Layer 6 of a small transformer language model trained on English Wikipedia (9 layers, counted from 0, width 128). Numbers have three digits each and are written without spaces.
A neuron adds its activation times its output weights to the MLP's output. To switch it off is to set its activation to zero at one token and run the rest of the model.

Output weights of the MLP neurons that the questions are about. A number n stands for (n - 500) times 0.00084.
n40: 573622533523301412485467415293671556545552583383546702464614355506533572388402251704494557706562504466648503378516537387393455322291546355430484482602272478509566506583717482467466573389473543503503663541356442466581510433596364448584361472465480446480493443460391435667482527691433526601500618638536545692382535506564445607255733412497514424497428581607582249437605494398475824521482
n65: 503482321534532321555459619576307570445518562414390305766517623434596505590542598647401557421436645561527455309585358628673322454407518619593359583440576622338399407379517484412539408537592649546416506412444447405433512471531670468534472617360464414508636609435440654576511259632611564646626563447456407458492500465479384420562367628433541420554516541435489489315547405564554456524552
n205: 481348445593594692531590611616570521511595425358454486576540224507382509527483476547392454435537434576500265464356430508380497452632606392356553552453489457482571391573492673431497655583449472416546440593503643500371463403507478384698507452544417586605595485500521539571497598567502425571430332550656492534564405445382620479529560513589524626364543546673537569388517632451458528454618
n339: 491555369722401512437586521625506416388492523529467500429582462575426317500596658538310321541492572345528463554511598518530666253409693595567423522369531503561500518329310547492491529332525289571360596618569544466345543555477391324286399488547518561446450417503356511508408587529556456417478420578370564690594503402548402434355567541565475528546481533396422586500461314567395671560508
n357: 626411542453482578500531453578448398561403569598393631531455600575405371508389568479556598464593411447396361328492445450536456489474407523589409337524444668521551534601545464477628484307441514469479313522509447394349210404563567721468322543512382459488310397411352521418597471456611380520454673509570508561500543543505502406621448479620539503495567390286635441531503380596417474508495
n382: 466558603558492497561524518426444512395543450550567547474350466600507591559778313467581381353516500486491423535489425625472715531596483331393254619555686660457586518500535363471500506364447567384479646442398477516539412497574642417527381594505518355579392638361553565429645599657392603550435587521500537565407479429579360541627640678639491484529621280531508536569425483489505495611457
n394: 592514522467312464607556488587529563562565491431715386847473479545569370453795599486519617472537589440489432466482596479513412610361497400471487342565500415520368564526680461517530411520471620428580611379544573465377681446450386637495435414478415505446443570389481542606512517462389605546491519596502415640410493562545484402550534713455492502560512548450604513454603472580497675553527
n399: 691446593610536480596340351543422539514380485508438631796316602603478584459559417671490583463440425612619500500633565531571463525576550464495459524497555715516383367567412392468552503408627410566643480456322446484497417494498745442445559500467500492619470628447722437497285557534547538512620596519567409437591357579389520475454314404568525500508582653446464528519411421333585745524540
n462: 400515644536430666487532424493481636259428712553408555275475376512578541592529549403546711402497574490468572476523254460524582540452552345430646676675484625376424518599335431695545599467244531406547410572346500448602360650497429432513332405534389477371606704569551687525331439434445357514549318569386538691472365432421406438514532453561533430519494590514119497688442523330467484550310
n466: 539497474709386568411359383664639426739566309660462346603536574389466540548463397632571419483512429382413476641434515617568540527582283462601651421540521469596344524427476280402589395609483472349529506581461463426674398539489636509664577305366500467529759466536223358403584419609640576484506540525635468346558469506661514533441488520515460523480685452429545416529413515375479431494526
n494: 491451544536555419446435508812416468531631518551427473308023546440403433453657609765474446472508287440422425391531560500615565449473415578689414429400514422516481525415481559535597497362553471305618409402561454439581619367575437299519391320594518551555624495708492533550307406472631571359592487493597457423489550561435505561442416521555661486471591566526388419626535449494583487497492
n528: 530565497633418533472648626638549411545503548619483506179349494632497544359324443617528424415480490567472535497352437485573327449469345557346336583408447176420520396461529596333544227556444494542455650588674466709319381623561512442559399518503462464484497424379528494562469648440704481588597638502409491485466428570533519532523374390599578691559607525320600427404595524587632409351409
n540: 516495592517465511485612434716441552354556502770538400500584470552413531515516351497475408444627398414338413464465544478538594610408416517462626404512447500669474685511550563541421495500392325371508627503517415542469593583493459588637544428507461529403322431430439591271441624449475471500393574424554444450477661523392353349532459630654368600407538538497529508485459589611418645523441
n572: 656624438340451483474503490414455515565510515439529445621633373436373322492332560509479566283449453454435407483596548424409537636485526385545615634414263608508357512519573476662497641469482341419437553486500480603577500469567390583689500530507445417549324474515224478463420602628382505538435442595553378636463562422434490555491433500440509543562552453611619582542603737492298492616375
n649: 495565509517513556521479385461395639489632495522524491423382650591550507505413444610641609614436546511683556387413482461533445549648477459652618579479602528526314426467487647412567383598420710572598338649801494439488454599410650629570421527486589546587462464604510308562432382306578488599454549539414516420547323441445475416580276531404548542441474549391565524544537503461573365500510
n678: 391577427548395724467411409565593549450431445667259442472491530624618603565821543385549558552474520520394500570558316417631586392711244419489543429584362547399542534374480597444580415444503518541558739555516566466403553347367491593529441747388553506448346397500497460536632327400403440444486472456497631600517706467524631506424500464543462405538464417449636549536621441621529564425545

Each question names a token from some text and the token that comes next. It shows the activations a of the neurons there, in the order above. A number n stands for (n - 500) times 0.033.

Then comes g, the gradient of the next token's log-probability with respect to the MLP's output, scaled to length 1. A neuron's effect is roughly proportional to its activation times (output weights . g). A number n stands for (n - 500) times 0.0008.

" :", then " Mag"
a: 468533447465499467373500500511523496352439505495
g: 625664414463487604579425699513360502579395540374396546464431594611619652507414494494698673551560519559565485578575550397451594582378543602673381583634467408649510473339413343617628325447531371554511449577378626644617675486470547395498209424390449300554468500620317357559483279674401385414518392759795668440595404351303515549485671610516574506508537584624625334530515451527713558448388
Which neuron, switched off, lowers the next token's probability most? n540

"ube", then " and"
a: 502514571351413467496517512484491505498498520497
g: 321574459524463497552399593547380536447277463265657656501559532453485395449497503377377479326542428506485522452527462528522393350377471369388649458542587502410576764667580359668439654635617771741453489445521415542552487381564556392383436549639612220591454531389431531616672542398743432457328575566441307390467582563560579508354516450680470773736436517315575374331527471574604471387580
Which neuron, switched off, raises the next token's probability most? n357

" government", then " attended"
a: 507464411501482481496505500480506498502506565500
g: 491598411427282703659605409354369529455448556614662319558562616659593369506521444466413416559539654614462696340560253555456319454651451349590527611523740492606636376484543564551557546536569493642637299507653678490513441336500556333477567531502577426485361695559265544591484435592437436604377330487605382576509585323429488512310312479561621326330638619586456447543447604528396508766584
Which neuron, switched off, lowers the next token's probability most? n649

"ated", then " pre"
a: 520496506432501579495512501535508508503502497499
g: 565492568361698611483531602479602528286532503449565433420385655510655492588568462529421572576439433519280465449435255435359648554845306504400424377405440612237412384663411370551548500493330631717452526554639510437376552480518419542593444635505328512549290355540481562550604432612548559613294552515501528590625642524549387389345564650710565414333446642506525476372403322684380537488730
Which neuron, switched off, lowers the next token's probability most? n382

" and", then " document"
a: 505500513501531497470898519496550491501510491602
g: 373484637537474513547492404533424184476672377666536500487532659332614336519575559531472585564553638418599717564518632524547580385409472294419592578458561578368545475440472589441552565359319575479684533407727370595409638365441492723609204552413646523352556452369458502336605455479577534307504496509371497331466472456620533462675316477779314495471592443563424620464663555636611412247556
Which neuron, switched off, raises the next token's probability most? n399

"',", then " "
a: 461481515507499498498463487501457502489389441493
g: 392231408445503519397284532652438466453433502669588326467351611455345649562494617579401508523339505550296408399532429517416569404598256645711515460420615503454498703374346530488331462596466554614378559643474491326446416472520644382484672626318481525434450585579518636630442495639768503509387665373377528569645512696504635431491466555582738430497303495328407638435495579461593252621424
Which neuron, switched off, lowers the next token's probability most? n572

" Jason", then " Lee"
a: 388225515478485493499496497469506499499185493508
g: 456472259461410324265736670386542577420451666459463460476494366546601284405526535474349312520302375458426318456690558701462548471587602426449589509530575414502745284542690391361553449422488596498444527390514661498520371552514668356422365405560619488569595565286571368402429349423456633473444600396282421509450731736522539528387445560463571518728590603640528495529436479377531571664397
Which neuron, switched off, lowers the next token's probability most? n572

"atic", then " miss"
a: 497497492500526489514497500497495492494499497491
g: 463347285643348487544359431428609526573454520476423652579564480356379531624356486516557516437543558409430419301548361418508515569601497475704379619519430520649386503366399480445615493485595655655353490555496621420482733407578487598383558471631220466471507316627431486596764626602430327632531423586401478643642592741491441265524514401444429393563793437633554361372324315570662554645597
Which neuron, switched off, lowers the next token's probability most? n357

" birth", then ","
a: 507506517577468494505501486398517502497502514494
g: 572636533521684516476613619641483409480461393489353509479549486506580439613597593368398425465584432346408513467526477459353594597617526347653502768265502588689619532544410405600369605520528541430338285532455394540461452481505479581288455318474587465467588518648610639553351376547669533328478547149257462594609464311311357307441494390519272717438436406578462398425561658505532471696369
Which two neurons, each switched off alone, lower its probability most, in order? n339, n466

" R", then "50"
a: 505474500495510485501520775511516523518505502492
g: 552591314348476510294257563489452486390739548382476504378365485324368492378471498550628285548706399394551415631397471352544582491649602363417543798356438551642496595571502409621351623519303512558189539555454581280553431680538334654523428498418502562355412384474587681459490537637578525528469354569539626528457265489519549641466589321578442528454365507372659673625531400417545549516450
Which two neurons, each switched off alone, lower its probability most, in order? n462, n65

" acc", then "ed"
a: 514493500472513537509503490528503510501506570483
g: 294565406611346468380530335657514436407334549466521521434396590472417392273460568611392532587584455662433411396473503415392477557521731593478548365490510480449373441461540525396419292373474425597301410475414491632410368489439426481479532404415376648488567453560691397475476495533679303604487550678566596596437200380521460480493444297348511755604718470503393715686331749387649286607515
Which neuron, switched off, raises the next token's probability most? n382

".", then " Vi"
a: 559294502501494499503551508496502487240031495504
g: 610568434564600453475714609515713333405702557381306530555519695419363275572493444404568473454556545341581409446482519277525522436373555539329468436570532398502451517366576783705281484517500532484653372450572353606644464481671490449337408554499505664499460447530530429519446478664553334365262675539406522570439344692289365588682618420617473449248650562600534542373513496446564622331446
Which neuron, switched off, raises the next token's probability most? n540

" Sim", then "ona"
a: 499463507517507502483498500480494502570491550474
g: 446586511530671538579388575398570400466416333612537688542596483592466577591455529742553454541452549477613376457577366583380274410646506610430453406417520519249571531592543608424435437582586449453547347450597678419512455647349425495454761569563440543231492732624470389752725423399608671575371399283424476653395465593583630451426415477511363587543671340270394557506424700710413570504464
Which neuron, switched off, raises the next token's probability most? n540

"V", then "N"
a: 501478550510494474504448505491504455518435503499
g: 338558419542477535683598567574454705459486327610372418508514566445482554471552495642336568478486539465310589554520504443572436378538182496548448779359522436516642606383540428473513427274607579549491443624542411716494476499449298650624522548644500529568574704510495398342719563426139623587447698817299666506524593389656503534405438587427469376466509613421574442465611474573446352633431
Which neuron, switched off, raises the next token's probability most? n205

".", then ")\n\n"
a: 500566500500505491504496495500491494451392520528
g: 328510450458504444399450415501562468536619688308670260392503559611579669705513596700599487424490658352473530488669732515522569451645518412520520310360415744352626565357416463542394510476657500470501515526623575511496398483492517588564455475348385436692456344653543449317679434380446537487626292506395486529425480277352457247371478476652626468562503834495454481666334658439574564563489
Which neuron, switched off, raises the next token's probability most? n572

" Re", then "ut"
a: 520459499509502499505507512510496506502506494501
g: 565780435510423535555420410453457496297486524244450598434491504647387555557455479517485498530329466520403493426566519411415370668538603523459416418600395583418486623586816341471670551473640716417472426447290514260611517410350453505547496619271469375451546389762544393542467600400636459537294708547440771369549542722509517337688571366455476537601686557359503350511561465376399515489637
Which neuron, switched off, lowers the next token's probability most? n40

" features", then ".\n\n"
a: 537521491380502506505516492492500504499509502500
g: 421625423491476725439608395623728494573545506485443563472592583482413423489387542516404570769418418296508551236398299453604419675442273371503487560555631430472518397644102331457500377925492593516526402514574413393605424440385496481487566449481529703553595515624451561396554432364499487547648534405525468439515499444558502562514341468594511590473533612600635314591559699461466314403327
Which neuron, switched off, lowers the next token's probability most? n339

"R", then " An"
a: 530572682522485463471505495510496508474481599488
g: 697373442304596585605476572604785471534514406603423295562476596387512514618493446511263493356517508543330393581385529609611341714607506402378561492355558631377284788390273595464478612474646478323527556608562324643335584580537480619562567562505466438396575330620712563437550586325506343415571521480431542465479489582624439534483480524605458623524720387642501784322593478433523616540464
Which neuron, switched off, lowers the next token's probability most? n205

"3", then " goals"
a: 511485500501496496490501491474500501482513506485
g: 317483400441384449675661633554523711496692469522415558461423404471459525377437616452508507629697475367456418416442498645708577592590422629384409441540561544591437536489406642681447547491481442667569815437464624526502610679346456366527298415503456527542517656339584645490500681477674347568641710544431524510187463618608494342482446687519509619391425430476602508255575391483373787573508
Which neuron, switched off, lowers the next token's probability most? n466

"g", then "ins"
a: 506481498495470490489506415514507504471529496489
g: 607551410416420532378472399411496567652723542598588542463423449501384362479508370562531698522662387290447547466318322497458793588483227563482488627326624539575514516419616506318409522428460397421483537677365341680501414475432337460622451500416573574576453556479580580446759549583426530420493660641597344323375408498569244458501417232478544386332359701284468431470605527609591633485392
Which neuron, switched off, lowers the next token's probability most? n462

"'", then "ve"
a: 358515516491497325485501563504510492506515503326
g: 444291481613546364508648359598416323431536336500677496555628594504570643267549585399508521551422500328318388632476531500492361511493385549451291623449521327387602668510318448421531475346504523600558433529558594314392564550324530533531406322323425597550493544246373371573476578218429599403466566325351643562523646534604326393518549372558624351533724553462324456419573570445312426418273
Which neuron, switched off, lowers the next token's probability most? n40

",", then " it"
a: 515506498449500486506523505501411496505499501491
g: 446457560426556530472483439516487255469380462651358535356472430552672416346480504437414471330672358499430431539479609616514354569374599440894563531696416366405454568434580423522273297667562490280382499519678317460357476570483430652670549677397535455427450480546615624621475422375536475400628551555411456450602636570574309510607578509673611510537667726389608521600692461409465276324454
Which neuron, switched off, raises the next token's probability most? n494

"L", then " S"
a: 484607548534502572499467504483510513269514503500
g: 601546519415534373668642345736476479423356499438450471609301538372406476286686511623650547460470589477497646415592473550566526532577605452506513399714421601710306354692483574371488430532283414497511381466556645483643497544495506425473336463552386400323468492626657468621396475569341601541264526580536465679373493538487686498355653377507527575654631571724560325570485464396378746201481
Which neuron, switched off, raises the next token's probability most? n65

"š", then "n"
a: 505463496485504485479507496494506499502312506507
g: 566360571487472577537633460498663375463547635335347444556580312506513496600526518543487460623699592570397553579235596394565445306491280674567494461261486401546535261696401657559625639278304422447274401565370450581563681369398625439480467513601532637562596447458609478397701431618517399678403510665503507497630613411595451414513633769501576460337519559431686423440453356419409535663521
Which neuron, switched off, lowers the next token's probability most? n572

" dates", then " times"
a: 510453500450465490498503530516526512495508702500
g: 421584607501377519439572530527519741691565535593609552359475487451477367312308436679764492502331333610707637563374495532526427441485444400515563583499412419688394556413764636872711450600487352541473495555515478411407595576638627596374597486483502586638552376431458464528515607583659580493551462670419464564415386529676458630576180292525625538442546408474674593471483349344472407508497
Which neuron, switched off, lowers the next token's probability most? n649

" in", then " the"
a: 418486435502507523490483486473516516502509512491
g: 755624795671443589485568587547700314447405418518740385383474445492516583329375299354534342551598489636729591319576391482660453359447636465316544658540598573494505535659409396522520406266426487470659500373547558705551335586412634456648359356373491468462494532543587465345521475310352507461602516396530388507357403486588479499585366365523340481352525483543604572705402460501377634526404
Which neuron, switched off, raises the next token's probability most? n40

" on", then " South"
a: 522502500500452465500493501411445502503492498504
g: 606419442368521593515366484388698483455393711405371367532479388359471198591591485574464667407213400608427377483556247526439522690743428655414508599536535373558586475474538426449410561451388595617408459535597560641498368687592411575409669566868482358473635483348505391691441390512334566742444590655591344469589494608597498570568633425493601469483429432425507462551525546447506300411484
Which neuron, switched off, lowers the next token's probability most? n494

"or", then " for"
a: 520501509499465495506514522482508486500501511492
g: 690460261631441527536347690553417235507555571560347494474443561491613576459535556713620500516401610508611494809612487550596478452482404622623304314372532445441527529446834637604778430530350449535388687500603651543375518479647607425668728534532594488558518478560612234480586559541529581411442681612499390603582496452619527525451354496485701459530534447440369603474574534509312510327402
Which neuron, switched off, raises the next token's probability most? n462

" ", then "6"
a: 495501484493493492495491484504497499501507445496
g: 774565564586487394668545438532501309461375405709485326499417534615620301479498660446548478579424317618514533695436390591664503515517419423411519561681588523552493593560465261244599452453257530466473561361392472506457495540615449266507601633595495460337409434547517706458600549398645663359524483528283413678411426472518662531495433368484340322798669600444327458391462474608422422378480
Which neuron, switched off, lowers the next token's probability most? n649

" on", then " December"
a: 519493469440495542487510498490505506500474512519
g: 429350429482476501499488402367548668611682535480306394506587565523241532557476518485442453410527236503294426671544627445683376526495339539485458578677321437631535375513422419465406497639452513378582382525581601525400625401471488602489604590443506487520581483360366570669394602537778742761406739612428566305527658455500640725344514359603436516453577460562550460326473680440554457745374
Which neuron, switched off, lowers the next token's probability most? n339

"/s", then "ong"
a: 512496436426504500500508512543496514484494547497
g: 306697588693544599462438696459521683612301515478616292618595615521683501565522656595326408609599544618388477446487471565404574452508551463399511365391734481547539499479327429535856581298577568301514463404674543542554440517613599420629506530661453323453664644608573393595420487399492537438479461697445633415423653802498401559522480495587639525508535664770666487519435571503509632502494
Which neuron, switched off, raises the next token's probability most? n205

" The", then " ele"
a: 521506502478503539499505509507642497492493495512
g: 429409305455752654566261442388438466426639499484290457453521428505525565346545411421374397435548408714512586330403556360495398380615309454534619488450572424420426683468713498661487547543496400597431762472593338685205330475623403600591463414436406481406533580500454710540496325465475495577393624429281648505313430624661627492597687549549498415454519574484563411664700460457468634621418
Which neuron, switched off, raises the next token's probability most? n494

",", then " though"
a: 504499509498511505504464495499399500507505500506
g: 328728590584464498517555659444616584486595676764569474550536437563522373454549549442430436330582374400350487469316369588518353483423222330444655480421502469435489465540334356483447449522513587422597533355535492324503444569581397477507209459575415474614670418340364378534676468579527506373369376894552487361507595700422203448575458589419599502453434630625358531448450584534361497659459
Which neuron, switched off, lowers the next token's probability most? n399

"70", then "'\n"
a: 497499504500508496500500489503499530495436497491
g: 437398501556441629578607539500639453435501579546412477403555557267442435382532310454600561593516504418822513565655463350419546488562334560460301472480752433533674354540481500540357475628300351459540646507473662376470582499373405534382600502634412315458369532591596597539654449552483285518534601462394671366362343700529352537484499499458453500807617505627408295582549444687675621252632
Which neuron, switched off, lowers the next token's probability most? n572

" ", then "20"
a: 503524511500488505485483498619506416497506500513
g: 359525182456718586521426595372481433393630319565309562484493396477520625418389519452498616629400643515503328485526343514545710597267548613486462539408529533473569259473441599593411493520482553591606428455494740521509410495722554628314511408206522545569501566488368394444603436471443222428388337439569454428391612609403544503487352499470365677316529622585599562765677386483572443688511
Which neuron, switched off, raises the next token's probability most? n466

"ra", then " Mah"
a: 489466493484496503518502498499496462487519499504
g: 602527559597437496463646516554395514479442542313374364419428264513850639569611543463512713592571374661458593428441638544515509393547608438446589453568534439524525572634424354481557444526443282643377317431514650650470623555729478474525401499531526495360420341522352329604521391598273356632533271529491323451587497402436618539446637409456615577663385581751481269688238558568425534506549
Which neuron, switched off, lowers the next token's probability most? n65

"192", then "7"
a: 500496512496564505475497503494508631505498505500
g: 500558379506641485585459547513515399590184381588573522420376625656400276652598519538602247381478273688614454440524557720576466497581480448487513476403426549452574455565597544280455421483563206393300590548467330578510599666494330393478605356376353499323467685610460381480387499504454263616483522443554422562538319437456379502427245595592393623446408615630606603333479391621559426495363
Which neuron, switched off, lowers the next token's probability most? n528

"\n\n", then "-"
a: 505508500502484494416077480505463514484428516510
g: 557527587386414530475467387803636467700400214377671458572548553453544461412514511287453404726634458359683461394714396336278348544597491463420502518587530537465400618485404490608423595582429302690470586546582541420614483608298246489583480611267497569307423458412555515654564460532454448457599309471382621729500623528501591450397529394521444494584477459452465544465530633210699518418470
Which neuron, switched off, lowers the next token's probability most? n399

" co", then "-pro"
a: 516508528515501486424511487531484497499494486451
g: 544625521544381600457388599410584471606523450533435505547451645513607518449426482433401482280452469677621387673454621569552598488310450589438571247452580647361504480572487402537417293427547620519582511552573692435458470415524524496439520431611415480537515590666629603374433476580591438361469646638601543566615555629470328589604784809692294412696361355600446359372521159329421633389678
Which neuron, switched off, raises the next token's probability most? n394